Layer 2 of a small transformer language model trained on English Wikipedia (13 layers, counted from 0, width 128). Numbers have three digits each and are written without spaces.
A neuron's activation on a vector x is SiLU(gate . x) times (in . x), where the dot is the dot product.
The model reads these tokens: " P" "en" "al" " Law" " Ch" "ron" "ic" "les" "." " She" " has" " been" " an" " associ" "ate" " in" " the" " Department" " of" " Cr" "im" "inal" " Law" " at" " the" " University" " of"

The vector x that enters this layer's MLP at each token. A number n stands for (n - 500) times 0.00014.
0 " P": 506678498511467526686528497400499465482505529486477469514483522512497488356606482492487500601517503474504514476550517526534625458447599565500477688597500854489478488411490507492479491496628515508539474527502504486491494501462507739627491521602497451422489710505362489584381506503540504521498531531550498499482545479518579512502474500508404483367397483441509499485444241511483578586513
1 "en": 497643443442485522470579503415499467477509548543556431558496525511433532520536521532496496591506490529515527495492451508567451510626458415501403562565501472501510490402517478489527510513565438578518491567499481571502479501492550561565515517308491447526491296520219566563669572508447501503502649528496506552508497481593602497561440505626437441588531511476498482513498217443575804520525
2 "al": 505532535413509526330460505410499468481499536462423375496501535503522543740474527457562501678458494502496679526553481510440411436554544482500625480287500530509507502613518524512442509397357534545573559393500555553501489501470597521573497582466523444375501304502387558562485544501514494518501450524493505547540576493631373508457478500556461524560498505526510499551580434439541694468468
3 " Law": 526539505443480516421470506530500467481483469481567636625481493511405512382555514546530499487510479520499473508533489489601648475492545574501469626204503392549436491490486487507437467502440533514519578448499460436501493500576504486534508541650549544462516440505570498547322491497502514489410450490464499586298583478672412495610617504477514464541520452484481499412531411509542198472607
4 " Ch": 536575569506524555654584500439499489470493492533536595501475467513457471494509491533564499388475520468501575507566546481479632496421522559498686726613499459674484501514505453502524503435551452556505505500500512424495490500505429657513495438496474612382646662459572487587493468503473497499493686497500498489473501465624574496509626499699563499516593458589498503439495413520501631537589
5 "ron": 529472437489471475413552502414501472516501581524636670517504511537475578565478498442491497484532485481506669509495543492669437492425555489500521531313499283456456526597558493504430499501415563501459568495500505589495506498503590470499508586505433182527479448498747545599515564501471500459433597482520505608445516505422700503501445501372522515758640505457499493521421478522492473441506
6 "ic": 497379468516473523448507498384499422485493537491503418506496579509483570727535497442473498533537508488505655469525527501485389535461482489498511581217498563493508506647570505489389495434475506518602526592500467477502504501442711463523498523545500437527442481508758572531395531509538497526439361465500506565488474499614193504592506502536420393445570476502471461543496611478471474494570
7 "les": 488489450380469556318398509510500473531515383488492345596491440514458551409612471467474500372508484479499703519514462526591334470482514564502504583125503239710506503556438528494425424499434550549534509455500528532500478500470573488556521577347530478346538318506591537538519483497487482480512492494484500592493507476451672501499535502465485463701439412378488511518496572493501530550435
8 ".": 527525654445467529471512499418500436511501519494452516462491491486596483022387506551472501333453502493497494527520469497542474487471515448501524389591501350465493503545481498481438529498461467478452564625499472521506532499412637536608512647343558627536429475502399478485539494506466508516507591421512499636502573548436523500533598493526468521476553492464476484570495544564488546510526
9 " She": 494538645502465489467440504556500524482492520498480356648485458508523559172660514524583501351530486471493533490515506486481609538465573559499466661646498696596481507364542478511697552514322529485552513526499580511493525500416547626523517312453532569420585458483908470531398532515419487476436229494511499498559512463543331508382575497400364589432522524572491505486564388501461381468518
10 " has": 518655519568518432555476497494498486496498389421419532476512546489571503592534531489457503382486506481508614501580442496390576492538545458498536505555498182497487509509433454462514586641344542506517525492499467472498485500490433679446518350424417659598659627517966494509448568507539501500478393481468501614501463524443523501435534508422566576528472461525487528512461459465517475621493
11 " been": 607603508475424484487407503517499420495497618449468447624484509485575462638504515519475500567496482536507551510540531514506459509492559520496466549749501379586537504495454464491465484604530491496510475522498441529502483501496514583488499379535476553472562494499753444524451500507549512460461294489438506635471501523501637509356561499561513531612589522511490512547533492517497390662514
12 " an": 539468515623481500480583500497500442480499584504535481558521579509498494668415493516516498539453492548501592476547436481545518450530505576501646380510499316457502520356482520501402439573379438488568516473502536587496508500582437702512514503572493561424624573485929516567494465497515513500481383479412500626470493500452678505414530497555483471752606465457512510493521475543430671564649
13 " associ": 493551672574482487632588496519499402502496494500664588600512544509469446617612558508476501653491518460514646488575487511339523459504506385499424571310500383348507524634516479524586595551338512521531552193501375557501519501462465688559504565476524438625426592455742451496440553483536477475470636495451501573469482528544568505578447495504585434411549536363495491549489441511491542459471
14 "ate": 488499596488469482398473505507498486523487494469398433501493506490451507524512456523514501495512519453494461459538510517404446459472610539500461573479502381496512503602465535480393498451531492531488536637499542471503475501365491548553494518607605460487455334509590528620488523505526499501509300562539503653413510504557692509603496494449530537664475434638486518508524594543523455527486
15 " in": 524464711500509476436509504542501389507499525512493627465504477486550474641514485503438501404460492519501538510518470506515503476553495455500533260620500390526505505516498496502513463520685472505528505462498522472504482500641316686551494616511451651569481445500874501434535520500558500520479297440499499628533512499521576510401474498365576549343501490579512490558439410479486410398556
16 " the": 497467440516513470598493500508500435474495540532521496419496509488584477576514495502626501553470504519491500500511501499528471493498539542501490275656500471455489500556476491509537514551501431489515552440500472536500506501535480525551500622521378558500550418497804507362546485503478518491492461484467497700488459511478553498456545494487485476493491505429510492499488457528485460542555
17 " Department": 568513502542540449410510507533500502494493573493333427584495525490446484378365475510525499452517510459494559508541468515537497472428552450493430531557502508477443523558533509518523448470427529558426524384500389527498477500421446558522501304552431489399422514485120433608300469494553471496499488456509499607425537493599734503468426499459622408573762508433478481453522430515376387493491
18 " of": 496473466488519526571528503518500428475499538525387509433537444503590503518518542500467500392514510525504639487527533502677460470455561445496524298697501422522534503546461496509513467503661437527521490474499569488493504501530501542594480497595469523547460436488541517463471463505496505530472304513499502658590624542584461493407397493372452564680444467485496485522482467530499470467517
19 " Cr": 493637652426533515421524500457498388507499490553701459375552530538509463775507499456490496511509505497514616514547464492506505480332516579497647621510502532418541505509514550500667427520431488526507546400500441495504526501490514552556487488615533546444459544481533474412408566500469493469384592486489495510472498482505495506592542501394306630794648471459529492476544454519390439490490
20 "im": 457514602596479470608594499498500476475490450501650506442504489518426534621495556493460497581517521494510698546563436502397353468494500497502578584614500224449446497743526504492527479505392482485492519493500444502501507501628561438488503652493472481391356283468470515569452487503483491517410442559567499517454482498662353509534527507530505483387489480432483464635492539436537614547474
21 "inal": 447613506441447466443483506469500474500501429487572650689479522489420600628485528518562502501531491493494450498530487501590422427432628511508386537480502649502478493451512481504426538432399507512584517525500580519494487499546428503534504530575600357606348421498684486479486441489491504496541428497526505612453518514581694489464452492474482595586440500521481469502509490543497396630549
22 " Law": 513522501465493515410459504526501463491482469480585633595488511500417506420557513539526499480517479510496469513531485488592660488500547585501484645197503377534439493473491488513428472493441528505507588456499466425501491500586497475522506500644514530461522431493587493528295498497510515482421450490459499587302573481654361494599616505445517477504520461517484505423523472503548187446614
23 " at": 500455573446503512523577504527499397525486546519521534427489539492619439452503508538534498396514479531507568479507448517514534492502543454504430319590500305455507506525508503519598601618647525522495475543499539522501492499546510622606501484571470672477615396510463489467477551495587508503417443469587500612529499552509352509331425514436509361617492532447505469500461503486423579461490
24 " the": 507478479517510465576510501509500442475495555536515497428491513486592471546518496507622501552475500513493518500508501502475439497490549536501479273696500511466486500546476487507524515555501445488507563466500493531498507501528479535536498599534385552493570425496773506377539480504476517490488475474474497704487463510496531498436552494492485475479503513419509503506484478523494457538556
25 " University": 551475494501538413382403499500501442536492499553531403607483501477471504408620488491414500494519487459496420461516487516489510506370545476497495548221502425555468512740509500520457476582504512545398490506499453460502475499382396433478481335527462410484487539467401488575360443496503474488423477468485498624375500476529450501673457508460539395577492505543480495504488420452498507462581
26 " of": 458461456453515511558530502532500464495497565523361564409529424492581500456496526502453499397501506548504621484528530505647485471434535436497509314679500480545519502492442495510479494465667438502520503421499541483492500500557496614565487470490507584516520477503619535405449484506502508519451322508515502661582636559542460494454398490399486548666427452435495474551463398535484451473527

Each question shows the input weights of one neuron of the MLP. A number n stands for (n - 500) times 0.00084.

n318 gate: 853345517527437430553313557559616494591579417443522583541399587415516451508568613386455408492590389279528586445350354608565524608413526465568652435669440439405688456359540565457426512494463313485554478557610500469622602613364556639541417358406547467495579637311461369417495389427512503468479459581463508582503684382347462573562566521584433782583353298514542512583601509511426494556562
n318 in: 426560592497390603460514552482374580433576547535530520480564671427472652518380571420535536525492364473423616441433536720350176610455580440677415471643652373434509563473482511566704515438600345616570421478467702576374351497539424437679408523579460392525438535565677419361471563480491615494606582430548432569472467400464415450454472421561582577534452451430569364634633524574533285304520
On which token does it fire most? 18 " of"

n252 gate: 435573617440222430303489581460468411633512479512454462462460503509655326379544559541522632613602500364582477431554367701503553395413392402606573531566528427476491644619380356583512700442460323457796601489517526531469555427336419316549528473537512426579503526497500468406486531520447497584589516333477558520526309362606737567485528518607430343533593458416347543598616372584633607542459
n252 in: 327409429511368505514623526442368464462534387382479597451464553607513553502503547657565703523440537476554467631533458514364440203627540489612355451653447512529467546601404445590494566405407517599522435453629460533500674637393522517562658488528577500482511481411374534512437564582277555375543628596477630574442389489640511473546417568497326329358345439421467342413631457460428746275594
On which token does it fire most? 1 "en"

n17 gate: 515601494576527422562528623507523445548573579536518407474520557528548480486544405305310573440399451383458554462546580410469418494454411405523523507488747427673378491404506450512518540542445526307516525480328617570565433701466391449296619482520488723383474531717539445470694410540214580303518516517326565492469425489423645569550375521476393544627639366707416591592403425635455603612558
n17 in: 543599557299597497468452462484565497583529494491524549454314506395431528528474467385524317479503643521434450527740372634375578426523435473555631457406338616367404396384539480340248557497352376721392515403771434492448401478551490508534563365439552484593686476369472440628535519417564488534564363333546456498528546446517517494500640425468460546567439524469505509413617396375386497257701
On which token does it fire most? 12 " an"

n61 gate: 581523455553594611560558601555389466558488351573393497246616570433466497504608440465421630340626390607571558673401365656745331456556412461506512502521445383515630578497431566328550459552393573597363503517404515651557435514538451546374565278328515500450568417306420313466574575571521621630443375605429431635563613322468592355458578488382713611572405512383508562540481620519408355472598
n61 in: 468444472310420553570494569563603640584503367410399544450330396298406480464541617616475542617609549577437542535684340624718561514572342610663497493351463410383485480537427491634552421352432545613422488475594535631515540456703495472357518625369561530388431486446428262491438494606435638304497422388477590449544623506645558503273463608509546553518392387609555473594615593500444336444486
On which three tokens does it fire most, strongest first? 7 "les", 0 " P", 6 "ic"

n282 gate: 561569617376666566515488623619648638506482572642681467415577316571380529556467468487358616441574605583497620630582516467475629413515334673497652625639646562491359406721443515399538592559478538386532571485577615254545465451447294419370475534636524354454673463432512583503536483604409506381506441539593608553609566571497518637521310565540410621530327337485378503409406388559526517422557
n282 in: 471555538497532572523441612667545455565489449710600503471458526457502458518500470429448527503491448342512553678682558326439586543420424561714554575577478784433332570475582410497392588560456492376655454503531382340470618376381418586398518547697486559515552542554530523515420414574491430500547328747439527605480536576339440494549357733556534535392616521287562572575587528511683624566443
On which two tokens does it fire most, strongest first? 8 ".", 0 " P"

n121 gate: 408648534487553679411548477611573471509657520438340530395543303382571621424483345589456540544421423718494452629565418448544541481391534643528615518469554586320471320377494561561497500466398406465361488580543525460281405653522514457402549531622472454626593477523505391494487460424667637385408634364466533528541600532651530437583438611354473403464664401562307506480529553477543516421363
n121 in: 492342414325545545464521441376346618344547618545361572572546416636365401540553571316344667500465544387614511410519419459468483516413625355569478457576703394541549445485558558555649633466522597483527609362384517500416419434440529412459428742505448449490432516560466587489597362565439466410366521516564535584524493573729374437599588517595547483417556328389475623437400567449415587587574
On which two tokens does it fire most, strongest first? 11 " been", 10 " has"

n52 gate: 651692430423578561318602340259425380493579490657674404465572500664522596463423467428244530426566506446688667437374597633517440604406528665733655502607553447529523379595386308353490350543494357564609428466565586494419323558625519568491546295714319459432592383477397459517612463403339513481310544528469505573489492453559402355392651411477503529426652445600531500370599575524344518619421
n52 in: 450577579404544385688451585409382594390483552603518577510660626400407617349624580586550597470500254634531532587500236252627550487500532503480599520391393541309403664489595359423542535462566477511461403639474310471659479580392367555454434612555320593530305557335417447604537371490517581282359543149408569466535233634526394552570555483595404483540440268707482632685351514537494379506540
On which token does it fire most? 4 " Ch"

n136 gate: 491661435561424426237218612681448533667444451394484400450378452577371506568494610466550588450494416474668518544445507349500646677374511546550636468510527597425572434759461647556360676745315509539319420557515584593431399428552406497521484618368516494503358561336342540442480440534528475509506520423627412527585516335555481410516642452487413588494424293387492416607354507494668423407239
n136 in: 451352625543550478549659260383441580512594556626323549563514515546599461490684252451640563676517551337414503452410554463431449511585562526480446559515483547572488681619557440455684428476580603377586460442522394314518512434377483574475640377637357410569523516500434475382524539432471535443558489629571593560364560570520597568354259500500597321618642637621485512452636615532467544541531
On which two tokens does it fire most, strongest first? 25 " University", 12 " an"

n150 gate: 581441684476457531506554556417608682303603409540306283399431526625439654529676546375488645622526310551547701533460613442548636384557531572442538535510616580695574497386622403561480561336352617456375451531506730559397517602376237578411456602494477623477433555487432433611467409631578543366595554700609475415460486506354603450584625490487715373709658563395535712446591407485338352367584
n150 in: 588596678535344491337713558427549471593488380417332307575512583630585597491569598624512617662451342493497627462484503571619646556540358558478515628516461603722425372653615516526393654387416582398493564431653600557718663533479236407641428567422431485453540602474491448620488358571645709525588587509561497551426615399558686419466479503719537450516699551405492649471649603436503518542506
On which two tokens does it fire most, strongest first? 17 " Department", 4 " Ch"

n182 gate: 605299558400550383292418405388469512569532558288604369482435485556713435570380586588643543464629627472582613544462503572522439404457531390599396403473458259421503401525369614558591555608529528735556528551440541380706351572537487548563388372500622500529488372566533580485645410557500403428571649460526443467384426326454578572471494548473538438562543610629382488561307519368548575561399
n182 in: 570556527406314599632535322410632602483467471540527590559609546611546503600469505379474503362627467648407543618419589414387654634461338614486517500466478454427509421452462430412383579442460432353512530481420466398559585452635427354654459511449408192555492376431546594445438519569565594467523398406306505436631458582508430265436598691463547562370429569563460553456581393420433503462575
On which three tokens does it fire most, strongest first? 0 " P", 5 "ron", 15 " in"

n53 gate: 466379735660600425551653376518541503329413450656595469585495411404470478500692269694476412533400458340588391479653527436479562405305389581680573425555544456486421396545385562645497453488401489530533328429472475557351541430486466581492696546476506524595478500497764456605516437561551460681500581542547611490567455572563609340573312529534464423554545546445540380468439446547497479535472
n53 in: 594517522647534502552515497419538505447464581447546448557548561508605606582573542550586570560472634549347671432509478336549500446531532574425515491532279457425681531365560427421737505543463518522478539297343695579374633527459489535393397508674539360502377496527441520621366505600490497418414519401431469481365505606634482455466593428429397521589338593505537408419427605517537515493381
On which token does it fire most, and how strongly? 13 " associ", at about 0.00022

n148 gate: 408397478400560378349471507644587680476461599322404849765656450472426487482635512454438398567481597435486658537423383578659581429606517539562429492827535642582347477469377464407677254497339653431374504405442500494448428534397489506513398547431422424378519377385631526554374472390401609642467543278474475500364371538468347416458544446749322424381268420519430568408439392527406581638565
n148 in: 510657466546570506474433688640506486588539500685610480500442440384586567619556600592441531362539425455507367531486628519469543608561514609733373397483468585503510641594514365614357394503686545414320767665375516522635514375426588636458299631516251549611552545558625713497663462448612709270573570577567458456384552458599340693421589659360568672470556313561479466794595601454576550475435
On which token does it fire most, and how strongly? 24 " the", at about 5e-05

n187 gate: 685427492474563465551450549495447482608477535427440378526511408576400594597489511585623447513411475494491440426416464542350489615494631539486618518488486521423488511611408486649471470541569395559500281746699333451521559543494402527586559645582590684434435699494624411415523445749506660545603468425533633542545542218519421389361530544411492668648593506458426582559632614505456500589604
n187 in: 494441494623482522529363533542443506527520445257441482485443512588374417351435469418636604455433619627698483289366404581395330474572584476474631470638537682518338271497488653574476666473629554632453569531348550371667368542488391568618628482531383688443416457476567552579519466431476669570524467512627415476446461408451538391351554521452584592403460599512392442561536628367469318637567
On which token does it fire most? 1 "en"

n170 gate: 710656603475540422485432457549648481562572541373701427539468300481539503459561543604443491519449515570506547469545427494558503503551402545385449410546553516439349436658433363357604452519541524386666422512506433448673680552384568389408440386485527438419305406559451476462603404539613763557405520554465484531604423104547470406361550534282425838485420509672399547412384632587468434506515
n170 in: 506604737457509618526503444491655491432412437550364629609282468607537539449517549534400646739554563739610464382553839517415486454571460407408500619550628527451440474524488615443449392681443547476592598511413480596497524486517396376548485535530600359556577521592327528657484622531491462517494559421437556564401608452413497420308547577602577410578497471384418554641399366412453412442585
On which token does it fire most? 12 " an"

n279 gate: 419371500563333497600403378490428487384628691500656400294632582572454506498477442472703554405443532544577447443539571452432519567249396476584471590615528646574453577538436452399196456344480484561262393413506699438554557479383356546497523703614628401597392516802650551400695426478481539551555533399563302398619285500613510457352494600330589477477497598370598346379403643488577488528532
n279 in: 500438527421471454421481408527517453453565620584634376557533388412494593517667697500591453586330489664485448545596396444500506421288441440661492606390514664327421523422577418497356571494591547556345312345539517541569639637450556560483338509579556469555472661660597536494651549517409694559420395336553473449662378528613508477348434582497534511403572437481589356326424611445535543514506
On which two tokens does it fire most, strongest first? 17 " Department", 10 " has"

n226 gate: 491595494527449539559517548507540491650555454407614456515332384575493545522553458739517418550483532512442596563615518497617319541592408600295755568425350434573491447360289559708579369576497546325456572539383412508522418361655444430643543560492529636417465550596489474488513444483526302454639486529456415534317695586457555407468749455473433547650395530506335497454430531373508531693346
n226 in: 509357497447518363500477552606570260482610702598484605581424549596502451527425620532489578439485420217438500514524528846449521506456544591611248470445520253392503572589566635603634450503436526425417510667462736460607334577391273555611491457566494436511503502398412432401577549588533582343509494500503487486632679442509527694515384383473396500578389561388546450600692532575494568463482
On which two tokens does it fire most, strongest first? 7 "les", 6 "ic"

n38 gate: 408495603503554595461559653522568772483453480545474578536495308518421602528461701697558451433415420632474479557619412514541602456278447462503596556514575308350610581571523595381471393666475546430539417535367325519383329529642550519514610418524489544334508412569577402454467436429587660484469570514603365494617434592454506400433495603475506338581474571644483468480437521582377407519313
n38 in: 558505697477325555530381567471604449553340557475520522574489369424588672455492622644536378390511440635633466408612324538601413527438395364514595506419598460462631500506474560426506371655588641434474608634487481526353226539677491447438617414500538414373411426514435422466432500454514489495365472580556432452502459503449446356372460717553535547616407592503502534588435361624574484594364
On which two tokens does it fire most, strongest first? 23 " at", 20 "im"

n48 gate: 591376658418471629679604428434514547506494529428556537404539540557521473436565473473441429492517472708342530629599569542566618497467601620463676508491648629639535531305367455337459397450541376669545548555459364459622559446511383598339521413492297358409424560430427675380375508517389597587497644494397459405555577624489388576339593535282534585435428339661515512471456566521486465543503
n48 in: 367567360654509298497413500539557439607524449560497479645335450300551470651389526523442558508455378329704387319511384631403320567446454324617384578560351329349535374718497472548542580519519608384635388618551706612251561503599508468584404644479570540549506490389482533557503595500565634467450412449552513554449389353596622459555411506771403417506474613331588589574611526466553629456500
On which token does it fire most? 17 " Department"

n219 gate: 452511537570491534563410488457500403645613575475327518353582527363655346359695414590503347684506461588391555374521450453538363500388529511497488482457659710551506545529563296538441547404505503487503571451520330468557553697509410667682578396425372617332672512620511476416629413473566621394572481377386423435555550512579360682434587429600375539509605549394495590525503662624287586531346
n219 in: 608360491453506483608570341461562603389506612555393452281564454542583453611581500471579400588450384604516425492366582527491491470648353575335550569402454519785556575494641485714522563388403602641539645685553437440664550617694591514438765323431443556425340542398434577680588419473415524313394531479426564534423518632564539633497430485530473409376500561524379444553376443375336451414423
On which two tokens does it fire most, strongest first? 21 "inal", 14 "ate"

n60 gate: 503673426584620399606386275401491494531566707246538720361541475468645556345612514610514585481661377427491506452598357446474623461405563347548542428420465569324579482391592461642425371328470621494312419480453566425503648480524518628518531469572578590505419421581471423519656392679470494479503548506382601366449309529618575419431705506518608582439382543500438607437547385606529586517584
n60 in: 506481600451652439475433548742429540594511509585485594628538373506462422487425550566516592723478511579400428441500506464444426673328630602461440526545505483469463433650326547335368567434470535465651473455492489534447642791486565545459408494481533539485497491489500544660566567514637447645503526440544460521554493486554467237362588703472462500391503486274599437667477500367529600452385
On which token does it fire most? 19 " Cr"

n241 gate: 528641484439563433460610491636674582384365400367506508531613422446428577486406557536505474495545685488521582571381527623384570449508564696350648414422473339520606497500589574571582535582566324630618412726387585411524538565641419456572638434448401508525380445407503519553510366461500503330577505422455456487527527492552556343325566617511545685457359457572363241577579371531527376449584
n241 in: 257410632574425568426440449604468475588418383376519527642561449566431486559482430408405654445561427475589506566614597395372627350246405576278348423521489479426525319503553426692491676567657391584481589511364598486578451548706334480578383560557432459542386584466365506531407563544426470351434505381662477530474399278512509421488649537518494429405553392483460515432699491413466666525456
On which three tokens does it fire most, strongest first? 15 " in", 20 "im", 6 "ic"

n197 gate: 306461481465545547568548425444311524479593281599472500459569292366441474568494559566483585492483459364442520505485707532645623404361503554295399413643557506512454611363525427402503528530397369540497425514457301385488570494431586441374436512452442500490642536615472322536443571543535379442361519868430457532531415569586567594503415567586668441482416494603589400286227447449463654455456
n197 in: 355516500503442373568601533391385509615522508572552522451529420439604481465434440737521591551473413520387487650493506530566625373479429221437575405681653596571599530402591533420588417396397474523529518419386661510428622329577500552428542450620416457444473502402461337373420595495286332473431472692466463456649586497529573682557534568525505445429572450610432418486455488440419523521519
On which three tokens does it fire most, strongest first? 7 "les", 6 "ic", 4 " Ch"

n225 gate: 281604492411367609497646422625444565522457475391489660505516544413416447500612407605531423500540443443415700411324560457540467530497664538497538566528548494546506424370500533571409509534436476426658468382396380422339403396409524516513457428539619561384554433430339457559492532669637539430470619548353672542385510402524435455516387652486605500423483558615647639389466272550484484464532
n225 in: 469456432510542407420525442512525481526477505626309633469445573492463463486590524321384511658417370543646443586511481581484444503439426535467371558448545346518671538609623451462327361413397368430618396465462385434441564515518608603535551416566554481555447396376339457492627460561397482634639626596505496538464412610548553400518240611469421510472546463505415516655545505448552422417462
On which token does it fire most? 1 "en"

n143 gate: 384462469517415445565486393579500477597460410478355268587648695457530574371638369262415409597357417447568402493459580539366659349650500641366342491696732283551485235438530620485421690478288369660516516322706272292462322486454466776511251433430471409351737473436562418485583402346464471726438564472535528500382627546525356249659609493669673536358419463625438451390530481540678400618493
n143 in: 504513490503610530406419650455620591478462417521588507402333404485566185426693530579592515347614358540529547399170621510485566722438674391531597471333449594545446706556376420416297467460641568394399343510336612647426555560582518168497366532420417591547566341507473569587468483380553366324475380387475524509503384572428604907389544605291427314511541539438707573700442496452483560423559
On which three tokens does it fire most, strongest first? 19 " Cr", 21 "inal", 25 " University"

n319 gate: 618534419510464761589434518642597530310673651580757390507324489443452524643454368393634371281325549511474593497432526282642451444430370595621507468406634500596633532722586432615419641577739517504599523740372411483433589591441335524608415514466755596601426506449388493595395479416532385269525493388368476455534369583469521419829414386540313357461639630437529533304232519454367439419320
n319 in: 513522379625572593463621431629668234407550395758645570456543551396609552493321426644487490686407250496434383610691422384603564603632468485617703482438650604463587436418451530426510518486605542591554493451323547645712416362431407339572465603481500516548550448625410668462404293497649439527476319441625623362396403693625500514557419646578360507318507339365377441570403432522310449381333
On which token does it fire most? 10 " has"

n270 gate: 444506629569503444328494391453509411664700475406661497337549554604533606561500689424464220650424538425730480613611659585544515468602588525459512465506600488544346556541404426441423333555442638395544456603468541412706531463404306429416626467486606588476602548460486619463603528334408431377679495500558414530432622514538421430441537665458559521696503708535431537531347641585622390424544
n270 in: 476480329510681573362503402560432453489355641584603365566591511421408436616449429503380497550715323416398472669516497384402418500558398554524479454408436451508456420539544588567577483440429503455389486592500503589553614627404459393370508592459566458370547487347480711467549439395596658524508461531423573430605526510453389533458526634581576449551371681461581431624426599478605379533524
On which token does it fire most? 0 " P"

n85 gate: 464374557492399449518512475389559294583565659635698434548593497468453567451470417581556562580479417639540651450398626432503440554553518392530648498521497618479435404643384476349665337593403462500381513474459437517671472609430727719477509595328527481407346439235480474206547659465355397541358700462619505512645613482433542457551631593470539599455297640424605528506466513489491431497565
n85 in: 343620659529323440486644555502461485421486725410509412526489570509579497553343484512521411630565395617379533551505557469428565633660443489449435470558500488440331437694584483282453417577451497449469625549414409364488426481338561500701610445443503450437599491582454408394542508511511388373520606573608507485693560561444384565591613403540540360139416500592569390447651684547464410522508
On which token does it fire most? 8 "."

n92 gate: 534564582403477401190544460441528506448606564767453556421552503650445841517449433494564602676406545473398486476566494625571514422575458681511553440408582648613444371491453610491573515660588333400515482522527447476515544562494558573544366600519500495523536582410516608311257435422455528550367495558393577491450416399527453355385451471531430582342405466472472564342427521544514433551525
n92 in: 618592459537648550447542636525515503462577590440464596621624390411437371686696798550351423436674577467545197468538617381565633561506476537590525506377377334537355574464623534390635432708422455523593371482615416476614409441567553443576558491536506494517552321474535333394469500433512566417413523564407479533585397742570549698587494394352337413360451453661589671535619562480533535467392
On which token does it fire most? 22 " Law"

n95 gate: 455480545463565581503557533425562472456381409587483354434653481582588384491340495335465638557416526570544366594428562592489537555487454627558511396397562602476544585596453484483561639346498650511420551515427423388352639315438603482544489508467481488316613474508470484431515490497398527516663680398646380487554568321456561593492433377478563591572677378576517461453549455306505467368426
n95 in: 581637519465389454374389474477405476521685476623509566629609689601603403572471658395500542423540557672242533479410431650560423645441475524431438395444508512371423451497485555722631500376536469329236623376590466388536536462657498541478479488398577465469438334591574455633500533494546543559413473537465632442354515450450597479526367595456679431491354447475377533703479603423536609574463
On which three tokens does it fire most, strongest first? 9 " She", 2 "al", 0 " P"

n251 gate: 303595637443444546336547868536412493583583427516537462799306575634594353414613399358461360445459462290690481428517486462483494672541542539436624546595712517455664413476678619581640460371509525483576521354638583396466453445478453438560493507636506327454411550483353364566580478418623500481481449497446464424554768588569526709446379580601417225607422575421592420480580503545556604592570
n251 in: 556404486659422525618471557517725420564471512506454618621497518509360511434402382617436638424451626599518434376670621439466459576366680416447503462320534600462402509431339364423491589381400517506386352634425479678631562567601386449321282530277438459432415570470671358509432406480447470453393566587529465430495422437566280369441560582542485524485541644491555546586344391680568475523401
On which token does it fire most? 9 " She"

n2 gate: 572385449517601357467439451425509653361527406642361707500532573468459345494621517452537500583287360513556395545437449399690620431467479525485664414442506292392588199404491539519444682475635395557548526457579626356490544451662453491447681479742407520489515402361589618584528442479394460631555626479527595528579511576521563395395357674427652554718554475559543597425463340433399649517500
n2 in: 444433522429515494473311491398500564427427307636451817544666473560511506520532486323439537369265377584409429536464667465640544518500554378321471491506714439385754367491568500540442555369640486482607503389477638477612457469514556356552448632613494309382541471406584578555470528433423381576622489462570510569534603534572471339409378530476518411577587521460529531497290375369316559610608
On which three tokens does it fire most, strongest first? 5 "ron", 18 " of", 26 " of"

n306 gate: 264644381375455273550530561430494272429416744372533466685366560624484385446601372598468500427460481602386482553440609509470488432540399514516581548439382578378396240483352522425262500510374503628376587633485434377464709428482532392365484328419594320472661367552327399565376554417487329503358555478470578454506538589555494513434367623554516371324556494389528546428562417471644619380338
n306 in: 571381412592425719545407353510415477398402636471567548654413526473570649561551406400425407560655325527454500437506534481557430510390480550474538515422599520718437513483406705376387620500672494302476596469731634491689376579453365589137424510497471645560301560431479428437671460462471649320291473450429413511610607500288436437551321553348471584551605484610400410400566564586426634506646
On which token does it fire most, and how strongly? 25 " University", at about 6e-05

n28 gate: 469560543402662660446395415484461550500443512564563312446547648378609500549534679408436298424345528374420497484340518342756534364528470513434590468544492535489447574406482257485580408577590395575491531657274434587629625408358416599550453547500455463482551507374440503624581489489491304461431413366576473479515497417586619659466525500503523489460488677508556402354772470466401576574514
n28 in: 356668379605576480587497546466392637500571503491694491584515370439381514500476259490452590604365450472503575572578572553330375473506544627500432588579422654572401503573284697613503494725337607434647503405582431674497400565351546497482540588620530522407538587651363444586560279688560533571536583450471454506466558573480467497417587549494399371503443318500366472621488415434374639697639
On which three tokens does it fire most, strongest first? 0 " P", 1 "en", 22 " Law"

n233 gate: 752445554469598422564462688454524522338533343463309597509435525468527497649594428396474472600551359452322406429413382503481452599518584405264587522602579584576484461436465412551447462416598512278481484477264609384535491347598469416533346472546479522540551421491359738434486500467509619637436567660342616437702558438515425556536637550641461302351599543696454632541578462480590653474581
n233 in: 389416624559435478379484424354441542597550448576761477359477609274495598500520446605639493380576550496594211550612504560369323647447456516530610695414412538274528375543486412729451461462376412549507651597671547477525532631414459723513783514526503438521400492652401579604413448374470548497666466569488486514642589546447640351386510538544573473750322497698690476454681496531306497715367
On which token does it fire most? 26 " of"

n220 gate: 558503382492546610552562512707509462344395494578395427354562540578546538425600379500686623465632494586431342542519484530350730581667500590573563484385418650491481625574576582573544183431475597618721305462613497488602576616500555474553538435439506373500530359509468378428444409404442518320362430509457479545583575681515419534724623550531392387567571590551549440430645278396477595523744
n220 in: 343518375483503345638443603576440526651558398469374384454560653431392643452365704474457379585488613503519506469551432491616567582373561432405345495534527386641427301484616322474618561532544357561306579553551671652464567310593310603413315519626558341418588495437471569395398361437555506630515588326484461529446454431560597506595565566447615599469425494530426408372497263361438445321275
On which token does it fire most, and how strongly? 25 " University", at about 7e-05

n260 gate: 627639506485441432555538569337525561613619691579422471438491267538510707630448331323509618592235641629369437612404340567299503468551520592697311515503513630374285390600615406395473753614515626510445517441500571491619537478500461643358402625506600371411628482320546510594565391694679542414406536478443470648506477620475645357435422346546458474393493408325445655446400370557466518429458
n260 in: 556601488399534428599634409590413548198493637615503595375304420496599439698626503298342490671714533427404510358396490370396349523334483497414624480645730480437524615573604394303384459684385571424599415554294332613385362434681489703494397534528474586468480546707547571568552551568606497334377665468445463511587462416561565643451516350540484527377524430435544397510715608433338450607471
On which token does it fire most? 13 " associ"

n178 gate: 644463423473264410451329307419538405416445476366435295582249377343561500522448562574515371564526574315395576652514438494545474419465344605432642461493503500578724507486435431408446520675582598486573493535570539759421568724462489625506639543422474524413381532352432433294383566638385434587566536577356447551638700414694338557376513375411529523214628636366380429609541545458478696422506
n178 in: 693529295559365308506439235544417588438515431408449551587553384432620518531424583555517393640467560418441564663592500566519557521530426589437422629589474559566566548430500497412359645469554538686539616491379485791519563606577539654571519383370428556535539559357503393313367509565458515446576601574377510435404706400565488435527593516359560561309497552423362415309594497439384644578626
On which three tokens does it fire most, strongest first? 14 "ate", 5 "ron", 0 " P"